Layer 7 of a small transformer language model trained on English Wikipedia (11 layers, counted from 0, width 128). Numbers have three digits each and are written without spaces.
In attention head 2, each number of a token's query is one row of weights dot the token's vector x. The head spreads its attention over the tokens so far by the softmax of query dot key.

Query weights of the head. A number n stands for (n - 500) times 0.00034.
q0: 579405563560684387361402454235401419688614578431387457321739659330476627132427406496644640610360624429793364506455436410400441553854416564486545489692390593488835616616389352565543705658376537524439442114804298431735635267733317510381572254419378543418526853585481603496731536579490505232542453576650640641395467697419521547508483363556306486356455679541407400331482631575544558515229
q1: 599426585559331599316355440459445632613530592524603428337576694293451439333415474494675420567523355492566246336410464479572523580762481520784451426826594432365589502587631452463634506436348495431469563470735334534606760567662581389445344360470301572428525579373481856488627539569428571297417572624477374571413556620450527394562634704369617547520431616550537490453439452485519539500492
q2: 542436587378364670581518476740625688563373329615487520500403785510424500753657551662456379441701585259521364106443574391560607514556483592588533503706523349552321519433543532428389130418408469594591702472620399414529719579461430365666272491556567282484453530267427722658676517416396605608578559479308324359358483461475637286394458665466603434433573710658393496559344437376516498456625
q3: 447375640598452534369293258413671437417292656721645521473623312798585390432602538336674259347640501402509339450427482754526402493575535410660347659590715507403490536244679461566518449704471521355480295582564479626468376551540578689479323450432543330518555486349508674497311301656527326495575457482640581546473339469342554453566582530606567376516423386636649484775377420551496531437423
q4: 529496484447328707527677638640438565397503208478543454507433729266521568519540591727179562480495779491315557405707360444611592482372304809384497415468426348607223629455322625603270425535542456266737538637516399388600547614423781446506437629367504633624534538462503615624514614456355520444616496632206387544441638501760357254581628307412546762408458404563698347671751595546373366443807
q5: 535464375605474223453519610441606577310563642328613682410543294530515497352333521436781414386533348658465578654221481684528376391414352473621487426576500522599335471351603623546575604419541571553355251826565522743505426641328642478526444591451474561496473498505487599400304686655535476401509575685403555595594320533555532361445387343418578332645224313488601688652414535326552610720534
q6: 586217557307658541224417308685682326544409437454369339614408484385460253541738246257206656313451463606535512498689572545498311560271686444521532519422277579672670496558355525695299428702369538283406486267098649258634628254526353419459615752297500580470532636574559304747436288590638469620514487301583560586706398464293535638272490486660510597435658142447593389611366618462494682443426
q7: 441653391210413619428708511672805480565434399548435400373203414498259450610436245519390477525576282310593423273596534584471482733676656550677554654588500415489566458592432436490527516679406421559514695401501493386486617401620382417757315649571582460541292544597703317663253562231419521448517714380376565373277857302623565490347701623561546350272479331508377611318401375630552560915627
q8: 572687281368372453338441468573577589639444217452514460545435592603524590669729471428522533376717337375383273445597420542503583499372693467529876584478459357484712424557449573472442281542424359456597602438461555508680624557270405355608473449531508474480426496550478537614597348435386813492496477625530650585507694510541399649404469715334606585354531433385420342514450403412584386634288
q9: 309532784429390660722595543653501496425733699626455411532570575456480389503408579691478481289480395384150564546579559593465578876408316334334460485472550633436286598632355667567502180445287436627704508533360545733573492600587614478650548424579445481458523432412492454680553374732638483383678560562719584621422631460677698428443537414490427514669266356753353405537618696502513645465736
q10: 423323260392646424433418571563340441415677483393445432634692366647610500496194530501658487616276450458516567550520558779475439539581454432725562501336636570450560496359618447411448434313516684406610410549732291664621514377473667508578588346301256678776778541381495520600312534654521418377377220778374455436643466471566417491605667426408750712367410522577668583545539758667356492381605
q11: 470383546554324347496387534416553660426620622530648499368404448525500552477371358737595534667537372586426861293698649577449778522323340407432395308455448514219626552512547407542398700492506375364393620546514471608353531539529621631346498513377372581648535334440439517485649383600504541461587409366478406502519252454336560535518465482444435540484433542540423426587434430721577546412598
q12: 494347395464613294451590412316461418438299445516388722524492302535396432569422521577546473556447506274477371629566486427499285507679581650552798472686311523625693534374632463438543701436650355488537428527374440539852500704688593337593684496376562591337732577406500602273775570723452419374450460602506570516487410629630352465707459465443370419494444474615478705336410806372394415476259
q13: 535481521384599596634648791460604369554304354502291333545449545591344359491340435555490396693366534331491386692298509205267628532777556619615736484637439424669516336668530416611453415432651627504413471438447500442343435318626437337719549709671536518768279494547515413371495637368367552584416669443701488552297504478541548553281599698361642432524431615423468547372363619465623565404346
q14: 547606427458316504408397641488533431472517474413408516465537641683345616653512387579410324535483587597518602512544530597512521425465577511397569560450572403463457403553434518534300511536417686643475543408504638595563645531427422667471593720494503474523416400484461590548470309585427358536576512430520480538485617455444509350456447573642356603428431447485412545715498310216802424533649
q15: 602652534506181547515625376517596412473588310481444350431423658528355764493428464579473480615419467579457491464551440423521346642568524510367586525622336402499744440691327627401422438610516488535491532387704528379482346567597606479554582556516565603563277437497520622656140354347408512507718534458451529505073907402685721594413307575392336450567738395181527502226622589337525636589530
q16: 612628484386354597412534443578709496630529331532484507465371599310354574428580267357476537438568375575640255402477417431562533495444578580503478640436583510536568468555324530597617483642304488546661795282638501403494604348591424489454384432516527548270309528645430307591338411230511750546414658495435417616396819406582373589468636584419495550455431481411564423630537416665441425709391
q17: 693563351277231946377592528713748640544584235747375607514459836451389452709625154799094443437546697382600353254777635265541696493195763573309772599370498455526416331569497506615428456450439525682442831470347557492704484228357698446663425553558596410425181362430365605671390535283590609717463562367314021513447716441602500423422427516301730598375606412310614309486778445548552376659480
q18: 520466557526482581454517551545604482515369480454519373648613651583641478512563512454500514344411753373541330474477616661502608623671602326607701559447411318488522294561488441286527358334497380612404566683410548256456544481530571475344603459625541193587545521594581467486534661413552436524705544370567404339685422635554641500615405524476550372362431729514514325468457380449579526654491
q19: 753790504524374535372648486464605410547589478440337364558242625478386720395523852478390161346562557475345400290484489299427529402625706602408690732265447410782446519496416532594620560521379690556561801428471498432273486510558712306644455640470551402383530566495673632292410601268569543460587662446264630488255608391557508453446605564623472494654460590499637412633476355424475486605643
q20: 443527351592599433720538483493709568468385427640450496437421452380587482464470617536555276509595366453522709559421565428558501470457497665677569692492433474546276430753445549400408434551378495389285469681849353572544520507572395642303554467521637548643354652555552606333606397348476548528542457393580657221370537672408615422481618506338384552575583548501492545460482485505577639419280
q21: 465453449496546466434305489612468435502406455518513606362458438472383513533447459415324603522431528741480596501327420646657338534409620564303440537679649336540469513541472497632572546302466387445526476555378536585549505478547607743599440542653595437441489407299435282611541600379500270475647639546490366535657461202552457496508508414451462484498621601457374492348569595434524609373465
q22: 705525450486559374464449575619664596449559466439673318438390588597466602428362403544493483325558475328741358619316538353414521388405664632538628778230435430403644300538459555486526300459383537807431486627509542519367591543529467329467417567553648380503359417408484458286407395463643437534372585432709530657510651365505404564280496410693693226647539351347418295513432558585589375473496
q23: 712512663579634439593535280617437439585461425569328369367391421408640436509462458464560653436365590611414579390609400563413455475631572405283540614594498571450868611464796467583603647479476360504427382363534526454310466322437593537540521581376406249646563421569363735297345503582567187512384402641401551623573401603312442491564451449632477499599419698566468491515471543576470480399468
q24: 429393418484402600485420467544515499444641552366579519327496537654502709713564349605480453653540546426463773383461307607645383552139426534297423688578486479521706567259494459608466424443489470535384289625539470282452376465422279577606487772511455448605652362512526598674606478741422377429581438556400651749585406456677489381262620458311757433541495335617443560549355437504426502428635
q25: 572349474492545669205427393601513297390601567330482404734654356486523608623373800256537407352465388534662568475499618581526386521467585572452560656390401554562781494462658489555491296495380498455484596526514537455551569615576421533508310559417473313488517530418451440594491451523231347680650391601503387555641522305531348434540314600201537499386449500270360224436346591630340562412473
q26: 539485624561514424387222430300309393545267548552699520583733389619410556536498419452447403628152633479662367618424568529426469560558542533574445531592712678578371370497566372361745409592700678561508393552497616742529472501514479564469604401417323601448582631373603413348679758535437428541570561485563762493496611503613466406487349384667473372707785384457600505344380524546298407525358
q27: 626639476500446637493574408673538527216588380622623586608429529620504502655495523718480583655535474481510628389552594584772480668249286537471424432415382469344407575419506414575446183565527521202518573692628562537388591557432541492773295494588350593568499365331583684488443523455331410553702580645303598475292749425641455418496499590514440541385398532618638636548439471204438431620626
q28: 470526361508491463506613645507580606567595529467416475648604580449548601680399454500487724496267550672377575568628495419492536484333836347601321370686437639500521549438487532527546498424400500610616625642499389526494432448405285416494488293367183468590564493326435400572503507313477410477522387613480511438674655400531295572419488638456646527480556464512336506512432542619513640388561
q29: 495717480577668537444396442556408395397309635536514526585599536709671367675513478511381473435428383444286550434469705495450551617561422512440570481474659539646275613445445435692552439591707575501484279432522607466549554556396468555521639537480646612620458597582538267655646583590606576591532476360472400675402788494526669546433403642355568422493557393701545681422630610593468463629476
q30: 360464420346463606448478360542567559655498340491603491516251298457473631507711360413646438658658503365512522497316536462557274542395445314485320547616531696358425225570589676173493268629404505451463515570560442360534582469499470683479287609606387372472489523484626503529531472457463581464592486482489576373453633720355434308280564590489725487454722554320437532348519499526381627557624
q31: 542490416500368362339454497387739429486663585311630261600324554710317763287822606398722627747498264335403474572422702521510367500514328527554520514534658537451668274462466765512424460547641543476377562603353447465572483594376262519445502460656328649475436432489463340451471637466509470404566735591473612597434596416575525668285528493516540459396533391480427676535463411338579585590534

Each question shows a short text with each token's key, already scaled and adjusted for position as the last token sees it. A number n stands for (n - 500) times 0.0033.

Then comes the last token's vector x. A number n stands for (n - 500) times 0.013.

0 " served": 390635611637504664446399414586522393432350282416123773378610504570485420480478355643504581569427
1 " p": 318404580608406656475437380520490325465414451486140723366713475592494418486463310600537566547580
2 "ri": 487299500588372633500492348487498335506424367441251668448712482567491458471502345630573567560611
3 "ma": 707340460558367592508495412486491392475414355502213657459663492597542434515524362642532523577631
4 "ri": 717540415552316543572445430522511399438414328409208665423701458593422471535454388685557562588640
5 "ly": 638717315371312517545374358525556481474346354422112712412710488642436383480438320732555557622543
x: 385409597537469409598366523468384455451662561554352396481607385564544289401465579625446482546663589348471580689459304606342513575527477307557472567375405622454449578459687223625482603424596697405457212825208442665461606596541442309448456407450507387547568591505526762621578584786494549362564418565613439555597511571411572345772489526569479423767402512689579594555393492682407583477457
Which token does the last token look at most? 0 " served"

0 "o": 346583598550519596445447421542534474425424325455161681388707482542547479531453430606434575559508
1 "or": 264354605617463698442405406524517438452391330417139723465836398640535399512434358674564595606572
2 " ca": 493237501633399620487438380470519422541427472520201708413756462627528397511470389594530580583620
3 "b": 689343489644355593515384382434581393498389454492244644495796405648452491504481276681544581614594
4 "ine": 720599432557328599489370437485515429556450398405232679427760484647412418563504317671512582650599
5 "t": 569741316489318527576386440506568458485372389402203724448737397651405373520458341758532519648510
x: 351473528601533285537443467449364411442445473439540598608415477629398395449447664473625481531488538515502619696424456499529541431547343419571415468560255521438606574497588160488523529574606459411462065784336482609400415577521572343561407221517437529482747434481385601322517514676552290429360381495409376536629528496326498429563378358641556469562338401603602570747611674728505613435826
Which token does the last token look at most? 1 "or"

0 ",": 397630624617508602397422410585575447432386304449154732378634553546518465510440365594461556537494
1 " both": 332507550678466672420324357612573413437374377426130783438683465567429473520439324648583524549463
2 " were": 405331450720402600470298338619576433419338352403113804365707497586437437506454359660541557544489
3 " imp": 653305352616313575446451398510530376476378412453153737380670510598497425491478290618496524541577
4 "ri": 682558431546329533547460419518543358488503391456278630478686463581480458497467345623605544542586
5 "son": 613757342410319514530419438506581463445439364436164682463724495667504386485440316689530558566578
x: 442436602708470212582463211558420251532488605508417514539529619455667468481619383259572459476422666465458742717464339545527445461405405376498558431483462573249606492129570331543461673630585482621559379848393499634411406442504479395344417547463279576510531583437470547466482475796434524500482360462573438369707453589389406478277454432630516682730534320661532602436314440624458528430514
Which token does the last token look at most, and with what share of its attention? 2 " were", with about 80%

0 "leg": 333640616634499642468429463551526468421388336460144704385683484576521445491462386635507602582446
1 " Ba": 270356603621421701465409366492535380475390420474122731412805435639533393516428335654546635603497
2 "di": 513224538601411665424422409508503423506316354458160708464782404555472457522496365663534671612585
3 "lin": 730320398662357674514415418506530502426354353467081721441794436630498389524383362694505624642550
4 " Al": 720636413588334582500419429514527383444358416453165695359751491635500475553461364635568593606579
5 "tern": 535742392537375518543383418481500484459399390479106667426727450650534469504459415666555608589525
x: 508294421631617527529528378390593395565666504519510541623759312578461545419209432333462508473495517423472532616629512737441461457537406586510339477319539719422547573537595393556574498728597408635614316567746374399472356583504456337536453599358588719403472467486538680370504534726439545458334220730653591572562382600433543370566618335569430278558513598512501555629289520550361386580343
Which token does the last token look at most? 3 "lin"

0 " well": 312686649657485687441407419590536426407369345425080747394738480579494380492471337675516607628466
1 " as": 315480532669440668462341386611566459471401334429095775378684465606474445456456314607530559547494
2 " a": 428335465646321687591329357529542416543357365431125783384779481617520441454425274654505536502488
3 " political": 620275359627271653528306435579520437430334372362169720423693446676451409484494264700547601650521
4 " work": 771533288486322570555361367538560416459393422413091745417704510685475333462507291680549606581533
5 "er": 595693356415315542519405367532561455452383365380139719440663498655528402494454366713524551550538
x: 307422769619515409685473449421469364516636480447277574591546273609511468386384516399572573564517477623399543647672378465409437584540399311406412530555356659231427390500490396633520656767529402410482490715267303452541422475607449242483405360483412314533482729300434604353625549534396456338328323579456500538524527671443516420406540355470394363728548562613610556601422528498436413513577
Which token does the last token look at most? 3 " political"

0 " assist": 322645556634486626472453422575504382479356379432135705389653500616513401443489357641518571557474
1 "ant": 269398574620463739468374438552550394486353341419119748413730474658473422490470313720479589590541
2 " pro": 481283483562356631514428397505569329468408393487186696382739495597510396460522391624517526580617
3 "fe": 638394465555415584563416397447547449564429436464228691428672430662480461429444367580532566574541
4 "s": 683535372518379578534375415497574449484456377541212675433679441696472422509431377588628501602534
5 "s": 565697332429389515564439420575589482477463417409270692441644433653474410493439339629594567575506
x: 415637638479638373521301461393377623485368712459527561553347432605561385459519563442710588482373507682421685597498443536568498617232399377384565627480583621399537612316538452686534510606799442281325517449510452762355600587614473565657447543569508376518660508327585637456622447865540472627455290508514448399502595597510513481496464328578455258718515430697598590465399616716462396568594
Which token does the last token look at most, and with what share of its attention? 1 "ant", with about 70%

0 "s": 338610625589503614443423451585551460416423307449096717387687488560514443525428399628486589557479
1 "ri": 266360565583428663499374373542552386493439346455162703475772463607474429542436358681543582596611
2 ",": 424348450669437612444360369550594476437377303440137745392649564596519464518440356601474560530503
3 " f": 707351387639351555567419429471513391476401489473230714400726388626537415466474326635527566588553
4 "ut": 769560335544327568487360429495565467530449412509185700437741421633484390498493319664625610584488
5 "ure": 580676371464299573578379437543571506501417420353204707455703425608493423491484339705535547615507
x: 443724607595565383645342465493412443363458529336391543405492424588630263435519677517552486480448684619453609542647469547299322516601340439535331530415259438410502350538513235612505732602613437407441298725435462430271467432486529258457574489529444384387648384381473780254486447588550595399377407435528540505719580679470479524436488384590443454528312356574652479605368452543417485384626
Which token does the last token look at most, and with what share of its attention? 2 ",", with about 70%

0 " on": 394636587609473630430431402574513412440389280417155731353686488546530462460474373599509613529490
1 ",": 334518552701474603410384368597568440440378317395216745356635553599513460502415351617516557523499
2 " both": 396365448673405653450318343600583415442373369420123780441684477557427485511450318644593519541469
3 " were": 587321336659365571512288320602578434425331343400101806365708499583432438504449353667547551538497
4 " imp": 751522311520295512465437398504539382479375416455146734382674511601499428489478289620497525539577
5 "ri": 549681422503327476549468420509548360488505393453282624482683467576479464495470348620606538539586
x: 502366411611575300602508496464453523435385690523603605505507552606566569491326317550389553623222443656553625594355553458463581405437339296518636424510645416420584669295448417516601521564501677579327505634701588532326492326485437437419507444537519751314424597496341507520718472704443428428324426362651848569676425519248513511382328502372441561510479529437482540416413416513187725482643
Which two tokens does the last token look at most, in order? 3 " were", 4 " imp"

0 "s": 338610625589503614443423451585551460416423307449096717387687488560514443525428399628486589557479
1 " con": 268391519603388706523410439489436339444424387450160717398771470558495370443515330564577572577586
2 "st": 476241480613353648494435441484516408471381413487231635461769435670513411462498349666525592591593
3 "ru": 708294403614304594492406417500578475503393378448181680467783465652483414480535308641539532668570
4 "ct": 721548374531315565558412465500558475522431381453252670466703481626466455515442307707557558589502
5 "ed": 590656330428341513590433430524552492486376300424246678364693468613484445476488369719517550569501
x: 365347568485505599733369444551422422388363551500670618373558429449567411438521490394389577420564621354411618575457548358428433341559399516535429427597291504364312605502678518541558681548592491304440218621338520508467582430516525229436430456530614285548634601408481740466676475634571391554404403519587374543731494630442624338665648323522512522672526471736524499720251422568491410408586
Which token does the last token look at most, and with what share of its attention? 0 "s", with about 90%

0 "ill": 329625607589511637448444447567530443424392322448117689397710501555526458510425377623443614597493
1 "ness": 238406553683480704457421388582522445415428323396083734410767466627534374510457321679551591580548
2 " and": 397344459713383650491312389588564468448400353410132763371682498617474431506444348685540585567492
3 " con": 670333401538283590541409445455463328464430391465157702387752490575487394445502323566575548565609
4 "val": 757552399573283572529413386501524433475382406414170700414740455644481415472499318662489573587603
5 "es": 572687334502340541575446373530552448477455308468142684372749486645507402543471339643620530538610
x: 305575728580564369679438375565428415460429709418509553372747431659645677567580504263752493510479456415496583609432480434491424414488451297532475551570390473425536491347399388502548527489717330290636105532357428466469674426541612366520401480213613470310525553491540566420368445631338492523522498481504461506586435460374505371800485235708515531636581347615695476567390519469360546535510
Which token does the last token look at most, and with what share of its attention? 2 " and", with about 70%

0 " of": 394642601611486647409416440589537452451406324442176715388645503564515507473495369610502576578458
1 " For": 289405594643422765457348450518515410481360397441169730411761442648492451499437303677586612650474
2 "t": 459316521631402638420331437477518462482358379453205637454686475599481445513452302712516524642506
3 " T": 693402470683317605524393412479548443484348469514225694379747458602488426512430271686545600630463
4 "ru": 753617349601348520497420434502558500523396495514269655480729415631520416545518343664556605642568
5 "mb": 506770335587334534552388476510545461478424405488148679500800452580531454513457367711522579601576
x: 290372486562564340359515308491594644555478583229557584545537449701686507351596509444718432438546711629580593651391743611516254520401503365529330549680502570602530569315435209367454631615403460410543230777570522601319514571535478479511710382395535477483736636392553496274567423522497421590237354522468389448456518631320515503485637407470429449629613296435495377544506501589489617433297
Which two tokens does the last token look at most, in order? 2 "t", 3 " T"

0 " Russia": 370608633589532628458430437572512487377396303430118699418662464550525411528449417625465588578503
1 " |": 306444581648433661401453354559569400433331316470074787370674508543519466501471379657530545473572
2 " S": 511317537637370652470427323490532368448415377480110743330714496635476490539410296619515561549532
3 "co": 694383446654362578455420376518565421505451451489258667450722434559575384535468296633556587615525
4 "t": 723608401632343553521356456499555474499395387456224699441751410583460431503477344687529605640518
5 "land": 552699373488285572552449401473539502461410313419121678461745462598509403494450326676490597597547
x: 485390619411566407694526465458591475429482581467316549584590347560733656380379495521755502452515687479445550509476551530332428472481488441590534440515367529497711433382574357503396700408570522487489268816409277735445548524581533239520517391317335444506625505354514766260450490666519514381440489499489415309780562634433556429652647374463523438572420458448596462724352531507437391552443
Which token does the last token look at most? 1 " |"

0 " |": 373618636575482649393477365576557382425358288470088782361648522516525488487470399648515519465545
1 " S": 357392602587415674450441315517533349447418367479094756326723505605479500543415293622514553538529
2 "k": 513250572653368606469407381514500420508404431468149694447743442559508445479426317675517600582554
3 "ip": 727362459657356647503377404533569402519392398461099751457775492595492411459455334696531557686474
4 ":": 644527384556369534498382365485582455517429341444097754398649523599477476481436410630532489479550
5 " Ma": 516699374504275498557457377445568350482430393489097707405735499607491428501431296614521586543565
x: 539406733368496390595303456364388554353357696497636492404553481555728533338412490552570452576470254611776501473537567540437420509564424433771417484399516636463661494461574442339633561450506670470532334393592476501426528243551467462475562241293421562475663458440390786280612542645434531371307558661664696421543443664434517423664467535646568582461727523467536335507385523388412504397436
Which token does the last token look at most? 4 ":"

0 "hi": 324604608568508588420448431566549443413421308473120689410702492547548471517437426599462606594507
1 "ma": 298379577608462632467454412562508396429400277472072720409704442570575443560462395641480567583546
2 " |": 459318517664408610441430362549578410455339320477109774371656494541538488489457401661552528486571
3 "\n": 640389457623339570415496282519574309489420294403116816322699490511569443488457376665617586493579
4 "|": 641531409533349551442433302505545362540363286418121769353624524533550483438407390650571534412565
5 " La": 539681382532274456527411337479550363511351357419162714441714479579505445532424321601552577627509
x: 434374640378625207484290533349200433411409636544608398388501464525508500438191619591592588709410353385702385607478497561371416426566476351649439473588431463587703505546500401569600540548554567524538232472469435641676506142575315410483571404233291597671578544538454754493418450557428469434408626437632569408374503629439675459632496451381690435499521534540513420517356573387540535537476
Which token does the last token look at most? 4 "|"

0 "tern": 376615584582498611431440447531531470406382308475130681384664494556523479463449433630505577543450
1 "ate": 294426535624462711461397405540524401453357267382191713436754449619483473488448300670545550588503
2 ":": 445384465599409601407388298538559411508393309434173724383693565526480479420396427631531511544487
3 " Di": 686398450592322571509387376449555360497357381497193735413746483631473496470422355613572554519565
4 "e": 724585369574319557547365371496556440493399384443192729440750475649509498495462346652517591625544
5 "ter": 560744319521278510507391377455532439458361357421119749471771422628501469537440349698566558611545
x: 284436549723490516747521630434380354592538369382438632750654418732383474422383582423696532624356476491501538752472503638381414423514513431490550522601466535390549471496468360218618523568417578300457393688585315659307379448590318349376409510456391532452670588526537696366486428773531448594476352585648516465449406567257576465275640372501511385749419530499622654601480512475487439560539
Which token does the last token look at most? 2 ":"

0 "us": 348617588595506620450431432575557466408408307454122708399680491562534463498423416618479571568482
1 "er": 268371579615482701480436385586524437400381296404142734442746467646567421508441393685551582566572
2 " Al": 521273536612400674470429408529521376438341391446140698377728506630522477530440344649584570599576
3 "tern": 709351471618394597483364418506492492455389373475086685434738458633542471502459395680561617610516
4 "ate": 723584381554302620505405382502509402467317296380124723453760447586533418507423329689541572604533
5 ":": 544631376481395501466378282486559450524383330407151700382711563540537475447429409634523515543522
x: 456486613572571335707362669470176523398466553534503511472600501418736382412440558506577558423475416397550454545532696487569293570666565424584295441461440472587422586454727393422559438508496528431734427539276538534659451552568320164466653516272679445503443537496579701379593566378532634406470536641706595548569716662302506427562637504552492449742481595584540658557425509529504472677490
Which two tokens does the last token look at most, in order? 5 ":", 4 "ate"

0 ",": 397630624617508602397422410585575447432386304449154732378634553546518465510440365594461556537494
1 " ": 306425566651441641504421434461529336434473400460181739361711488605527389491367336612535526519607
2 "ran": 464264445631369663493429376501524329466379285483115751428680440625466372494431291600544582606580
3 "k": 683345419617363661514455379459518417463417344420166695436707472641489419487458276696523568577590
4 "ed": 652523327510439570573451457554579418537382368408277655401661455620460468486489352680547548577497
5 " first": 595650346430345490585398427510510413497359410440188692406627497609439387485486370715560495576511
x: 458200662565688494482497515524449440673455594386417541538562583427306325340545536474458516445509312357325629563384536481402591464769465474424507491481282599411573430546441342634534811480376355469304314577398438468554582456512416406465408298324489354472627553489317556383482362816528476442337524533568458382601397699316454464571586470484592287644399532341420581589367528844417542608535
Which token does the last token look at most? 4 "ed"

0 "\n": 414554579546504594439550368587493324449357268413218725308636527450571449429459445621602576477529
1 "|": 380441536577469646401495322561500361529361272439128766359619529513561480430396419629562523407557
2 " New": 444277463655315751403397378528488411421346324480066723350718522610472454512441307681511597645510
3 " Z": 674405461651351602475392420484477384464415429484195681351707464624450445510483360657504603614536
4 "ea": 670563394574401519519431452498550430462418430465311622466650412549478403519436420679509611627458
5 "land": 545725367501312570535456404482536499455386342405161688437749422593517389480462377671471631627557
x: 444473624493529309610532464476555430364464498398371473627570404434838566364366542503725532474410666581525499614484554517440377504383531476711558484555343411591746530405595344551413832409610497466520312700434275687372447549692392307483487453437406460456602551360489801262544503654593440456424394464504393417785550635553530485655644403405534521691363502544459511721354568495486558519451
Which token does the last token look at most, and with what share of its attention? 1 "|", with about 40%

0 " during": 395636575599506653465420415601516420447414350421178733348666492566528508430487370576603600552480
1 " the": 397510580567425687431340369574586384476371315390188729463684499505492507500440322632531589538455
2 " in": 401290422612340650432397415534513400509402347466182720372715506592498504465511273546607586566557
3 "de": 643339429586352614473360358540542367492450348431213650437801467586496402434517263549543503650631
4 "pen": 725555353573315515527446413495493457522472409516196668460727423654476370519441389659576531568543
5 "d": 568739366486351494587446477526528481487406439431317636443706438629449474449487291692584519615494
x: 409411439784632091484352385620463394526605676483624438543617515656507484382473373582640390479498509265392793564339371601417406418352386385412146491564334635320516727361529459500442490433602595416500298540618658382598423489460647508523495538576436378563473505316572398227567459610590473535580553476467547357703420536392516397495610620617533376338444349619531523658523675582284539327660
Which token does the last token look at most? 1 " the"

0 " June": 323641636605479634413458389608504401449352300417155714366739525539585452520468363647511593578516
1 " 14": 281389628655444630469437392545539380468365336481104740384732457548493426530373357708545531572575
2 ",": 428370469627443585409430347546554417560377363428276664451644544511493456536485298577537532554579
3 " 19": 651374395657384580493408367510555374491398347474178722376679483531502404519364346698571529548627
4 "20": 690564371531386591475455365480493425533439343467189681395713468580508414491453355664549517560610
5 ".": 553617342441426514468427374484577455511388308410166705374613495568504435513446377644534497568522
x: 524595716661516610664237495531421544376476556573448521409613391434609550479454558453396506425517426439571505619597551468414479488694423483624464479501583548428398667559729304547590674599607589540463322520386434780612565454593494167432603409480531631413429548342396643375569357526560592446389413428629367569699755469365637459550350427383535388710657522530552577473358599747316509555463
Which two tokens does the last token look at most, in order? 5 ".", 4 "20"

0 ":": 402588602558504605379441363564561425481414285473098743380644560531509503466427418619490511519493
1 " Con": 303407552594337749446390382463505300402410316497172736394769467600453441502442307601581561584581
2 "ni": 491291529590393645499395342504510402456411331480233652455775483613533442476412337580539604568633
3 "e": 691376440640355621467405377528497396435350326405186701425813486626527493516472362642563558605602
4 " ": 720576349573328543518442451403532364420418421456201738371764481625497384508380388621498545559573
5 "Ö": 545743294477295510494426364433540427446377407464138740407698397669490389542428340660522571631488
x: 526363601568666515557253393525474520625206693289361508538540582532782558298262661497423415594449346510524492618359383626605403537631509426777320482632353662514656582589555301572630597593510518553443509413726368626580371490598248454544308376272348454482510607441336588332463481630563342433414415615624629460580415599538521430571368520660455397446466510490600449545479752339479569441506
Which two tokens does the last token look at most, in order? 3 "e", 4 " "

0 "y": 330626626605526647444406458580552469428410338432113722419702496567501447522424373635445613590471
1 "),": 354480547625464619433437334572565371395383233450058778367612570541519479507443391598494530438587
2 " and": 401378436670412620447382348556593410430395299428141755363630503594500466494458369638528537507528
3 " his": 578350394615292591532340371542571433472364323371168777388680458599519497551403284637557556516524
4 " father": 742466279504312543501333334496573391408309360383085737446675481677483416500456282720545559584523
5 ",": 622633295427359510497335316526609464462324321401107756405644559620509434528420335632534538542512
x: 383473710649544504549180438477449439441474517426539532492393425481525458491361453496348494456476518479550600668580396512463328548728468289501561565514420638529367461606609414479407603669593482394517388398320429761543534346532378109563411434464403387339560648403370684369643511604403470317567409529652608603486617527395470502717540703537580548644616555483662546561453606581456517658434
Which two tokens does the last token look at most, in order? 5 ",", 4 " father"

0 "b": 334593612544496611436439446520535449428417350459145673409729477536503489517475386625426579577465
1 "ell": 273366589618493682466406417503533463464440372433126713464800403600491423543426344662472666609569
2 " Se": 527276533638375657528391402480493416477389452498181718405761414654426446534416396620551615604535
3 "con": 693344436593348568489471449461535410449390411451301699459705395546547433480488365593540619624562
4 "d": 700577381635269566533460424477501434475314390429190709429712445591460458480438375720554552576538
5 ":": 541645338503406523508375336501595460532405372408134735403677538584522469475437392654553500536549
x: 405498658555629352580287622469219598515414599500517577492640434520595355321385506516600489529528450468545588597516645418490370542635458414581322506479420539491454529500682421465596438687442486460713390571376578657572524487622435070536568444431557416466615449534401726354545487361567681374534519618664619575698660618327370482621568505482445516655450533555610593582441536529465356676564
Which token does the last token look at most, and with what share of its attention? 5 ":", with about 50%

0 " and": 423642630626497643412372414583576462438385331451157738381634513571492469506456370637492575550460
1 " De": 315397553619417733451357412530500393493368434445238684383806522641509438504466314622524552622544
2 "er": 480235593647394684436399370534555427450405392431180735464776446688556503551452351683510588615560
3 " Island": 712352437620338680531436412469536455447372369471117701445740441615498356501454318666525629623546
4 " se": 724580384531324541569456408486504367567416446506182684428756469619464399457477362625561616590521
5 "a": 599734349494268539593397374474544464483374375403184729389776422653486420459476286677522601602561
x: 213435558513587442705588516299301339452474612479461411497431460617576604481254564603697520392361536743571649812616396486351341544580358358693492377659219482474632559349461255490445531461636477384404416376419403538446370449473337381421462249468622438489557542352521721490537581658460408661431412510678482400653429587398419460628483495624475375667559579596526450659489599535455532579619
Which token does the last token look at most, and with what share of its attention? 3 " Island", with about 40%

0 " hold": 329653614639513650457428429593533423429404325410112749375672475594502418468499331620449586597471
1 "ing": 260436533698472715473377398578560407458390327407144762384738425693466425450477283670547584613544
2 " ": 429322431681393619482432431446532341452430387430189736370711477590484325452400332598532519541564
3 "min": 682366424584317576529455426465578342528441397442218683505672434591490427508455313671542584556564
4 "ist": 719577431558332541510391442507547375540447351425214686491650461629443467460478284676534544569607
5 "er": 571749335478302519498417380510566427468358288409202711451743459670521441513517327713599520571558
x: 196431686598462391649497591457555327446445587431453626669694271753568563468311509464601693648561574476422606760383529508368341343624358306478344469535446665272362581428489387478495484650604557469556412645409413704404438507661517340538497488547404444493547743382479510439568462636364427428417412495431441611414429821365480484418497355464518412611655454698624576625362533475485447462746
Which token does the last token look at most? 1 "ing"

0 "s": 338610625589503614443423451585551460416423307449096717387687488560514443525428399628486589557479
1 "s": 320423559642468609458414443580553463419420308446094713386686488560514443525428399628486589557479
2 "ach": 496184484663414649461441416592523407477431345398135709406790454595583397510407320684544610587580
3 "us": 651332383585309625492365408506592456456402322496114688465724473630452374508378391713535569581533
4 "et": 762619349558325573527432458585536466484404402440208690453698442640457414519466361694510559599562
5 "t": 519728374531351535525415490506557508456393386431195649478725461606482412574421382688489541587539
x: 494372541702567344415551343522513440557454499366544675497460494613362449391413615420783514580436617401483609560468563580511408413613332439482393430575387500399628338521704354445616397434645446496553141815422487672414434465617488213566422259402453587534716555361526712338481508582567403389404355652396402380617623445477482317675485471604487500386447507604635542539592586669418683370662
Which token does the last token look at most? 3 "us"